Layer 6 of a small transformer language model trained on English Wikipedia (9 layers, counted from 0, width 128).
A neuron's activation on a vector x is squared ReLU(weights . x), where the dot is the dot product.

Input weights of the MLP neurons that the questions are about. A number n stands for (n - 500) times 0.0007.
n5: 445 196 312 271 317 696 500 476 315 618 447 574 393 412 221 455 718 725 271 751 645 560 309 566 545 500 763 472 452 425 584 432 691 602 677 283 370 709 467 384 408 680 338 505 192 557 618 589 514 420 745 248 552 465 410 533 626 710 312 476 733 668 639 688 480 559 384 258 538 791 586 268 410 714 460 402 668 316 245 357 356 315 558 352 583 750 615 407 875 715 577 645 471 540 382 658 849 520 364 814 471 555 256 756 490 313 358 408 717 604 495 260 588 706 524 752 335 212 637 568 430 740 332 347 610 289 716 412
n17: 552 422 529 528 620 661 727 505 558 539 716 556 302 500 462 434 772 505 189 398 249 600 560 598 462 702 246 265 834 611 574 751 748 381 595 313 340 652 585 548 673 562 481 314 422 541 764 519 844 362 571 720 531 487 329 695 147 565 608 522 394 535 678 444 607 282 797 303 387 752 514 217 397 464 632 314 453 307 343 495 573 671 357 411 456 558 468 412 623 655 763 870 542 654 537 721 519 486 305 630 359 369 445 527 442 580 334 258 565 660 509 448 773 611 353 596 427 500 518 270 438 403 196 500 495 717 514 639
n85: 353 401 577 616 578 594 491 802 560 523 444 416 749 509 402 729 447 456 615 535 653 613 763 534 388 745 549 693 600 475 509 310 491 444 423 664 353 369 177 473 397 639 437 311 693 642 408 660 337 684 397 445 785 702 707 320 405 744 469 449 530 362 708 496 544 443 266 535 440 381 521 578 711 279 370 315 327 429 598 682 418 526 635 151 691 149 573 708 263 459 431 590 671 549 500 632 355 518 455 615 319 478 338 301 577 865 570 427 381 374 451 652 469 659 600 257 522 504 408 487 527 351 616 385 585 560 774 526
n95: 269 659 421 611 530 223 590 561 276 401 547 429 391 382 577 485 514 481 495 348 427 417 429 445 253 630 534 596 749 409 342 575 407 434 551 393 287 519 353 353 869 592 515 290 470 621 357 476 458 407 529 413 781 453 573 368 505 547 366 371 147 441 548 524 667 657 299 369 714 404 384 791 335 661 398 571 913 486 540 643 323 287 543 524 509 289 783 345 447 878 556 690 476 466 510 396 648 471 812 541 458 481 907 463 579 495 287 393 271 450 792 388 291 409 199 242 204 263 462 288 170 633 491 486 447 365 748 543
n108: 602 972 689 320 331 726 524 387 405 560 543 658 276 281 524 544 602 686 514 668 593 574 725 633 227 641 427 523 661 417 428 472 441 628 654 524 339 567 227 653 415 295 821 420 605 514 409 199 566 348 695 950 653 405 358 450 604 567 500 644 358 436 272 302 654 256 420 278 598 587 589 250 352 713 515 447 340 626 592 331 509 243 443 374 577 458 467 419 588 400 392 382 543 312 620 565 668 442 441 161 251 539 381 547 470 482 285 721 716 629 274 471 438 797 230 519 500 405 844 628 657 428 350 433 359 710 304 471
n293: 239 577 803 319 405 246 609 517 659 577 651 360 656 405 703 803 513 526 856 692 415 482 717 517 735 580 504 608 487 383 828 642 549 337 602 487 287 656 496 621 573 318 608 735 518 777 552 469 432 562 575 449 407 520 571 571 496 452 452 382 487 683 707 513 382 587 410 547 283 776 266 590 437 749 527 391 438 376 653 400 445 621 574 860 681 651 474 665 513 464 735 464 570 333 570 441 583 684 683 407 658 491 457 624 595 492 409 414 788 337 207 562 448 404 418 603 509 465 478 193 589 383 291 329 633 551 478 644
n379: 292 725 437 467 679 567 257 629 559 344 421 467 728 639 400 409 538 602 486 444 591 486 481 581 153 505 169 424 380 303 838 583 682 514 418 385 486 472 432 293 468 610 500 903 495 578 561 798 769 505 429 627 609 643 567 420 601 440 387 523 583 447 99 151 345 271 431 518 609 519 518 661 437 645 666 294 434 278 564 602 486 519 607 458 275 572 400 353 96 705 258 342 435 472 252 718 421 462 792 405 505 448 430 362 529 455 370 808 406 469 322 443 439 643 666 329 592 640 458 250 457 672 642 326 310 719 677 262
n440: 622 533 363 433 423 305 802 508 392 548 746 550 434 475 462 737 596 360 492 620 513 415 583 420 180 592 685 587 292 608 450 708 487 300 569 524 681 541 672 568 288 479 509 309 513 148 508 483 540 283 555 540 552 683 847 449 338 409 521 396 582 184 437 625 396 338 537 574 670 354 435 353 352 452 319 347 454 534 355 590 609 438 492 550 426 520 714 430 656 452 338 381 421 780 695 345 591 563 347 608 476 295 649 231 530 476 541 704 438 417 512 453 686 512 471 439 492 686 496 668 424 240 755 512 563 480 326 707
n464: 541 401 641 311 542 124 490 564 542 495 655 500 370 580 751 449 790 520 461 455 418 727 545 602 469 520 663 384 500 243 156 465 743 410 441 891 382 960 812 412 535 551 708 485 684 485 711 546 466 226 556 412 65 550 356 476 557 430 673 500 595 682 281 348 414 707 629 256 657 541 392 421 456 583 387 702 348 571 398 735 648 690 685 333 362 534 446 500 79 479 391 665 274 28 797 395 384 637 314 266 455 627 635 748 641 418 495 525 485 529 657 459 480 673 505 211 216 470 239 555 490 445 451 343 592 352 603 208
n478: 762 625 695 385 632 348 579 522 596 500 504 618 430 461 251 598 456 722 436 461 482 585 413 576 531 522 766 479 401 403 526 604 248 422 402 655 469 370 572 297 436 272 491 487 413 590 413 296 380 487 473 580 470 144 625 558 221 500 690 568 734 650 199 619 579 553 513 405 282 597 556 448 610 466 536 548 275 465 300 568 414 626 365 482 645 681 679 122 629 660 740 750 614 271 469 591 855 372 285 559 440 633 382 703 768 529 648 504 320 546 491 638 304 671 470 530 578 513 670 513 580 334 731 298 713 261 298 439
n491: 542 563 595 820 790 509 418 797 548 448 292 308 627 332 468 561 888 541 389 354 542 308 673 320 584 435 324 531 320 368 468 374 434 712 469 760 277 396 425 571 653 332 717 657 648 384 514 542 353 687 509 460 376 595 491 483 514 346 541 699 228 343 454 560 371 610 419 356 536 353 290 649 575 451 565 674 472 338 437 419 464 509 745 730 444 474 460 462 239 443 343 780 359 293 454 434 665 753 350 695 195 699 491 446 377 867 354 284 381 404 647 495 555 478 486 220 595 395 682 373 332 523 639 876 393 491 420 646

Each question shows a token from some text and the vector x that enters the MLP there. A number n stands for (n - 500) times 0.015.

"\n": 609 487 387 475 427 554 572 550 540 497 539 470 419 447 553 397 403 519 519 458 368 557 317 529 667 556 518 380 578 642 399 482 379 603 420 571 511 475 411 386 368 586 452 611 473 553 576 495 673 493 361 436 589 631 496 486 792 449 345 502 526 472 528 312 669 505 532 452 538 455 430 378 458 410 558 623 532 610 395 543 274 484 678 637 590 466 649 443 493 611 536 576 592 437 568 580 450 494 531 522 425 482 595 537 307 498 627 504 630 602 524 440 322 295 436 492 372 326 523 470 419 497 591 577 342 519 542 476
The most active neuron and its activation: n95, at about 12

" re": 553 618 629 634 399 432 363 586 470 430 665 419 483 540 408 473 360 622 385 449 379 591 280 612 550 538 527 421 315 709 469 586 471 627 398 548 477 489 460 310 676 473 360 533 448 400 559 397 496 516 463 540 552 581 367 520 617 545 353 541 660 334 581 522 433 588 608 426 495 478 394 456 466 494 625 442 434 508 403 334 517 647 555 584 602 601 568 497 403 613 618 535 538 562 476 380 441 605 362 405 575 470 612 442 411 627 643 528 411 507 437 381 645 497 497 521 382 488 468 512 491 423 644 444 588 647 338 520
The three highest activations, in order: n478, n17, n440

",": 531 484 292 440 437 644 466 463 450 449 735 504 463 516 557 401 326 523 525 448 380 466 411 548 703 464 469 304 465 693 481 397 359 581 463 624 446 638 460 452 408 534 463 656 389 557 657 553 548 546 465 571 595 560 352 415 700 556 401 465 485 643 624 211 653 524 545 382 532 503 386 382 403 512 405 613 402 485 564 438 330 545 594 588 452 498 572 547 432 594 605 659 534 386 432 656 518 482 516 579 474 488 459 473 433 374 594 432 615 555 461 599 473 365 505 465 349 484 567 474 482 461 548 605 394 422 528 421
The three highest activations, in order: n5, n17, n464

" he": 485 472 384 490 503 524 547 583 474 456 708 554 568 580 558 380 319 463 485 535 295 603 401 610 612 427 522 263 476 762 480 374 516 610 462 491 419 583 400 566 493 332 551 529 330 443 586 379 511 424 535 480 563 462 513 443 798 493 425 570 629 397 499 471 508 382 639 381 485 482 439 473 499 567 605 463 475 596 497 423 332 663 558 572 520 544 594 579 471 606 570 576 635 623 410 534 628 671 481 547 480 441 540 452 354 461 669 561 453 409 530 348 508 441 473 358 521 439 524 495 479 503 661 497 405 438 283 569
The neuron with the highest activation: n5

" E": 655 494 479 619 416 450 724 601 523 546 622 461 423 563 489 578 337 597 541 511 431 584 322 518 618 628 629 431 523 683 398 472 464 442 406 594 712 670 456 590 479 391 522 507 545 516 582 499 496 438 406 446 479 566 488 453 432 520 403 240 569 418 450 411 509 469 641 511 628 376 449 552 561 548 736 475 429 427 474 479 357 500 589 671 448 494 545 523 345 473 575 534 651 619 553 623 587 713 451 636 318 403 599 452 460 460 604 629 478 472 412 440 514 466 338 537 386 514 564 509 473 396 479 538 616 391 486 508
The neuron with the highest activation: n440

"om": 497 593 466 557 479 616 489 599 518 483 500 510 847 515 561 636 530 459 603 432 369 400 500 592 353 535 516 497 546 495 415 455 454 416 533 478 497 403 573 519 576 551 489 531 479 401 518 332 619 450 552 549 401 684 531 422 542 520 486 429 681 449 364 304 488 470 572 447 652 618 429 572 628 496 434 534 586 590 554 561 361 579 456 521 489 345 556 421 545 394 444 630 692 529 509 624 426 531 393 402 436 472 470 322 545 432 539 597 562 656 427 534 652 386 451 397 566 522 621 371 284 319 347 404 603 612 602 564
The three highest activations, in order: n379, n85, n440

"b": 541 414 518 760 482 523 452 522 489 499 406 195 521 611 600 487 472 436 566 530 465 570 460 603 518 444 634 387 497 545 509 532 589 705 381 494 461 572 504 330 417 590 521 520 568 628 381 301 580 498 469 516 406 424 415 539 356 588 684 464 514 369 573 360 554 604 452 755 383 377 487 366 672 449 550 546 510 559 630 478 518 458 518 361 518 558 431 420 561 483 493 430 504 371 515 509 562 563 430 636 741 487 364 593 457 432 559 421 542 514 580 334 594 432 368 405 409 507 450 393 506 698 533 511 578 441 558 440
The neuron with the highest activation: n464

"'": 482 373 360 669 414 443 429 571 394 524 543 462 521 539 506 442 477 470 634 505 296 630 440 543 417 446 513 440 497 750 441 415 549 301 566 453 426 479 606 606 407 521 585 414 415 445 505 430 518 532 451 510 704 501 504 581 765 489 518 587 480 537 447 592 447 572 552 471 583 389 536 455 731 582 461 495 510 585 726 383 503 587 550 649 594 532 552 448 529 678 473 559 599 662 404 505 399 733 490 513 448 470 583 451 493 273 555 619 513 498 638 503 332 413 378 476 369 599 441 477 660 454 484 560 669 381 419 532
The neuron with the highest activation: n95

" S": 584 702 363 425 398 449 655 430 431 566 504 413 387 456 488 551 413 452 450 517 483 371 379 602 560 551 516 469 452 632 353 391 366 516 550 562 729 531 499 576 577 486 699 610 450 526 634 458 443 433 326 510 626 496 434 409 596 513 421 437 628 419 434 355 599 457 496 440 474 296 473 423 503 554 647 494 445 523 497 444 347 326 440 495 527 574 514 552 459 567 412 525 634 515 513 537 591 583 513 569 394 479 573 496 572 434 692 795 578 610 470 438 305 499 362 463 458 424 674 499 464 275 600 518 509 515 428 525
The neuron with the highest activation: n108

"ad": 444 427 565 606 632 556 472 515 309 414 671 434 655 598 500 458 315 542 510 460 240 521 469 482 672 470 472 448 451 616 444 403 380 600 380 468 446 475 435 448 440 523 531 539 453 481 582 493 558 481 546 546 567 705 391 412 702 515 478 669 383 441 503 400 476 478 520 459 335 369 457 538 464 545 570 557 429 489 479 451 453 704 454 441 416 477 502 480 496 562 681 635 638 396 457 354 466 672 504 574 447 229 411 473 424 546 637 427 397 528 451 461 474 498 448 424 354 706 479 466 543 610 543 524 428 497 302 634
The most active neuron and its activation: n491, at about 6.2

" m": 534 478 544 596 377 715 569 622 403 461 536 513 537 591 467 432 252 423 393 491 452 577 384 573 465 421 564 391 276 706 374 407 504 599 369 522 535 576 491 365 477 495 673 545 354 466 520 342 547 610 437 470 477 437 397 483 565 529 552 487 580 404 617 450 594 408 510 520 525 287 480 442 545 410 533 373 368 541 612 524 395 495 498 619 474 654 398 574 450 480 542 358 512 511 433 291 511 516 419 618 485 503 363 558 425 347 611 625 651 474 390 408 498 609 352 412 555 484 667 412 443 518 584 646 509 615 546 378
The neuron with the highest activation: n108

" h": 286 624 435 449 470 546 414 694 391 574 598 410 528 501 697 445 482 476 336 431 264 555 405 504 393 515 652 515 446 424 548 496 446 478 533 469 442 522 485 564 532 368 480 478 357 339 513 438 469 588 533 461 488 648 478 544 641 418 506 448 566 414 530 468 590 636 608 507 543 595 509 651 652 563 370 452 445 426 754 507 475 447 483 669 496 592 605 522 372 393 477 548 553 592 398 550 574 639 534 573 553 456 529 383 399 436 639 539 534 626 364 521 519 384 405 451 373 491 493 572 490 477 475 333 374 556 265 272
The neuron with the highest activation: n293

" a": 404 454 392 506 482 455 682 487 472 523 781 491 398 507 450 472 285 529 488 439 283 632 404 691 524 469 454 411 385 650 316 502 377 688 493 459 388 642 399 527 430 456 513 550 432 533 603 460 515 529 386 479 656 585 363 490 704 468 490 489 514 445 481 420 609 522 504 448 464 285 409 376 554 511 663 567 523 611 478 544 352 654 467 686 547 579 463 507 415 605 646 537 667 419 453 587 472 613 515 546 439 432 569 419 406 486 677 608 577 564 627 442 569 433 398 505 517 491 500 551 499 365 507 562 395 493 384 503
The two highest activations, in order: n17, n95

"t": 541 593 522 495 758 649 448 456 468 685 577 378 634 451 509 455 502 395 502 561 488 534 501 658 490 580 616 475 527 520 489 510 377 553 444 531 579 650 515 496 669 444 514 593 438 457 319 528 500 398 363 562 481 532 516 608 404 379 558 380 562 707 679 553 397 624 652 489 375 412 556 360 410 487 484 532 694 441 581 775 359 431 422 558 594 460 502 585 493 440 545 448 449 371 532 506 455 472 394 659 572 528 390 548 424 522 619 542 603 494 456 342 419 315 361 477 506 433 580 479 344 558 600 591 594 515 449 625
The most active neuron and its activation: n293, at about 1.9

" g": 494 435 488 478 412 463 552 508 445 395 506 461 418 489 400 355 392 429 418 572 443 520 528 672 531 461 531 489 206 660 385 428 555 630 498 489 607 427 351 669 543 425 520 549 355 577 619 360 376 539 319 404 407 555 402 466 594 643 583 516 619 370 544 464 548 431 570 551 399 406 503 431 480 574 535 641 409 554 378 578 330 471 349 623 515 519 485 517 391 526 545 514 551 465 555 611 584 513 519 588 406 417 482 627 403 485 537 795 593 494 546 180 439 413 446 431 417 378 667 492 460 400 507 552 596 508 509 508
The most active neuron and its activation: n5, at about 4.6

"ent": 571 444 287 461 521 426 561 558 456 557 467 428 508 447 560 375 517 488 609 560 652 484 483 519 605 328 511 560 503 626 602 506 513 617 463 532 559 458 458 685 550 620 677 612 616 537 419 266 497 349 413 407 515 624 559 512 638 508 476 542 590 546 386 527 393 464 496 570 543 707 539 486 644 550 270 511 488 499 452 429 472 442 442 519 541 590 520 511 448 399 530 703 551 527 360 518 724 578 356 603 548 569 345 520 350 555 688 433 526 668 526 398 614 440 573 494 634 499 325 582 506 486 552 346 447 568 714 522
The most active neuron and its activation: n5, at about 11

" the": 487 540 355 576 554 383 505 493 569 573 757 539 417 588 429 390 363 471 514 490 335 631 450 651 564 488 464 365 329 736 440 588 413 731 490 456 407 599 507 587 441 440 534 512 424 538 601 326 558 443 379 378 600 537 319 456 742 420 392 441 615 495 484 396 631 503 521 515 474 277 501 348 504 560 509 535 493 493 368 479 329 632 473 604 511 474 511 553 370 540 657 498 676 493 460 622 508 473 512 603 343 540 524 472 503 404 648 498 558 522 559 450 384 460 479 428 489 472 640 442 518 491 518 529 370 485 277 538
The neuron with the highest activation: n478

"s": 496 600 465 564 495 591 668 665 358 625 466 393 481 686 525 448 419 426 520 399 452 585 330 606 645 476 489 405 439 553 382 548 375 574 306 447 527 654 485 530 464 482 549 675 412 386 555 393 622 644 542 435 524 490 500 462 731 562 515 632 435 420 483 438 527 434 545 451 489 291 452 493 448 624 627 443 497 487 494 568 375 501 701 558 516 579 436 551 382 531 587 442 535 478 382 468 496 450 466 515 347 629 537 510 349 444 759 558 587 488 516 503 560 428 295 379 520 596 434 492 699 540 591 409 481 484 346 521
The two highest activations, in order: n491, n379

" B": 514 556 375 610 487 522 616 673 530 455 561 601 360 592 537 357 490 549 520 592 494 407 527 655 597 556 581 422 459 617 410 443 562 595 496 614 832 534 474 574 492 471 565 459 423 582 621 475 358 479 356 514 539 522 437 424 421 496 509 408 583 398 390 440 538 596 614 588 439 371 604 403 459 601 480 641 484 475 503 499 347 482 515 741 464 449 480 457 421 469 586 496 711 397 551 466 581 548 488 561 285 535 482 446 536 501 575 698 555 624 540 366 320 407 317 482 468 492 620 506 527 420 655 354 558 453 471 436
The most active neuron and its activation: n478, at about 8.9

"ep": 605 529 436 435 760 563 559 504 596 712 562 397 448 432 499 402 309 535 361 478 422 578 440 591 558 568 499 612 602 644 435 355 316 457 476 659 705 568 663 644 516 585 481 703 385 565 430 516 579 396 371 611 646 492 331 495 399 590 569 418 679 570 707 597 476 551 590 532 343 448 457 357 418 519 461 556 545 517 487 602 458 488 398 400 557 554 557 538 518 547 450 559 629 524 583 501 574 538 459 463 555 480 394 544 446 386 620 652 502 567 506 347 388 431 380 522 581 460 604 524 445 558 507 480 540 550 568 476
The neuron with the highest activation: n478

" G": 526 484 386 530 267 499 574 581 458 406 536 476 493 450 396 406 506 524 505 567 482 481 525 564 554 371 528 468 396 584 441 362 514 659 449 493 696 433 351 637 403 428 447 440 369 464 568 459 366 503 352 493 381 549 684 619 574 474 512 387 589 420 541 583 629 431 512 654 338 360 434 532 543 515 606 535 400 393 480 558 417 449 430 613 452 409 515 413 371 426 514 665 550 447 605 552 649 559 459 673 439 354 503 423 397 472 560 695 630 526 583 387 398 404 487 524 433 549 756 571 382 269 559 538 533 402 419 450
The neuron with the highest activation: n440

"f": 566 588 595 506 413 559 654 632 463 589 677 317 400 466 481 436 433 451 447 500 301 578 440 625 609 486 444 284 355 600 386 367 479 700 348 524 405 593 518 537 532 610 511 621 443 453 419 417 758 537 520 547 451 444 615 537 636 514 499 546 481 419 615 493 659 514 471 410 444 462 540 329 503 574 540 566 456 509 328 438 371 584 490 498 537 579 510 480 480 648 513 461 519 424 566 458 471 559 549 530 506 602 464 528 341 505 763 549 516 379 594 444 518 443 498 349 458 553 602 605 574 410 738 421 362 363 456 517
The three highest activations, in order: n478, n464, n491

"m": 544 558 512 488 579 545 635 635 554 488 702 548 642 519 359 419 448 345 502 417 492 545 470 648 379 504 411 585 560 625 425 349 322 529 622 501 492 367 528 459 628 485 539 761 520 470 614 442 537 442 511 399 412 525 466 304 581 607 511 418 411 404 442 439 490 397 518 582 637 474 403 382 590 540 468 558 424 419 466 542 354 469 449 457 562 556 458 451 259 482 446 549 642 535 470 592 564 527 507 486 480 473 502 588 524 235 634 429 501 614 521 572 483 513 347 386 613 479 570 303 284 391 555 400 539 621 548 501
The neuron with the highest activation: n379

"r": 461 667 700 521 582 411 463 496 447 508 429 586 561 569 345 508 416 394 458 611 531 513 504 568 527 589 540 587 389 422 575 348 537 681 435 597 579 561 584 440 649 440 510 542 454 571 274 582 487 377 520 548 552 426 423 539 320 449 427 450 448 485 411 439 393 536 382 469 274 554 647 353 517 544 342 459 538 615 657 479 409 539 536 693 444 449 591 376 364 523 424 710 555 412 484 534 433 531 595 579 547 463 248 627 508 418 664 550 602 691 433 430 507 653 444 442 511 530 517 476 411 420 545 306 511 589 440 416
The neuron with the highest activation: n478

"ill": 456 378 393 726 531 549 605 661 609 444 244 398 489 349 515 451 376 434 444 584 543 401 539 358 504 517 482 499 498 458 528 616 424 554 550 637 589 618 581 525 565 235 485 686 528 448 744 445 442 360 329 592 418 466 467 492 585 544 478 642 459 475 502 418 467 497 523 479 460 570 455 566 562 467 356 486 536 521 609 529 472 546 331 510 420 509 587 438 410 502 612 594 367 400 466 598 672 549 340 589 388 430 355 339 592 511 586 571 581 490 420 563 462 423 535 435 432 566 540 562 463 383 545 554 576 554 331 640
The two highest activations, in order: n491, n478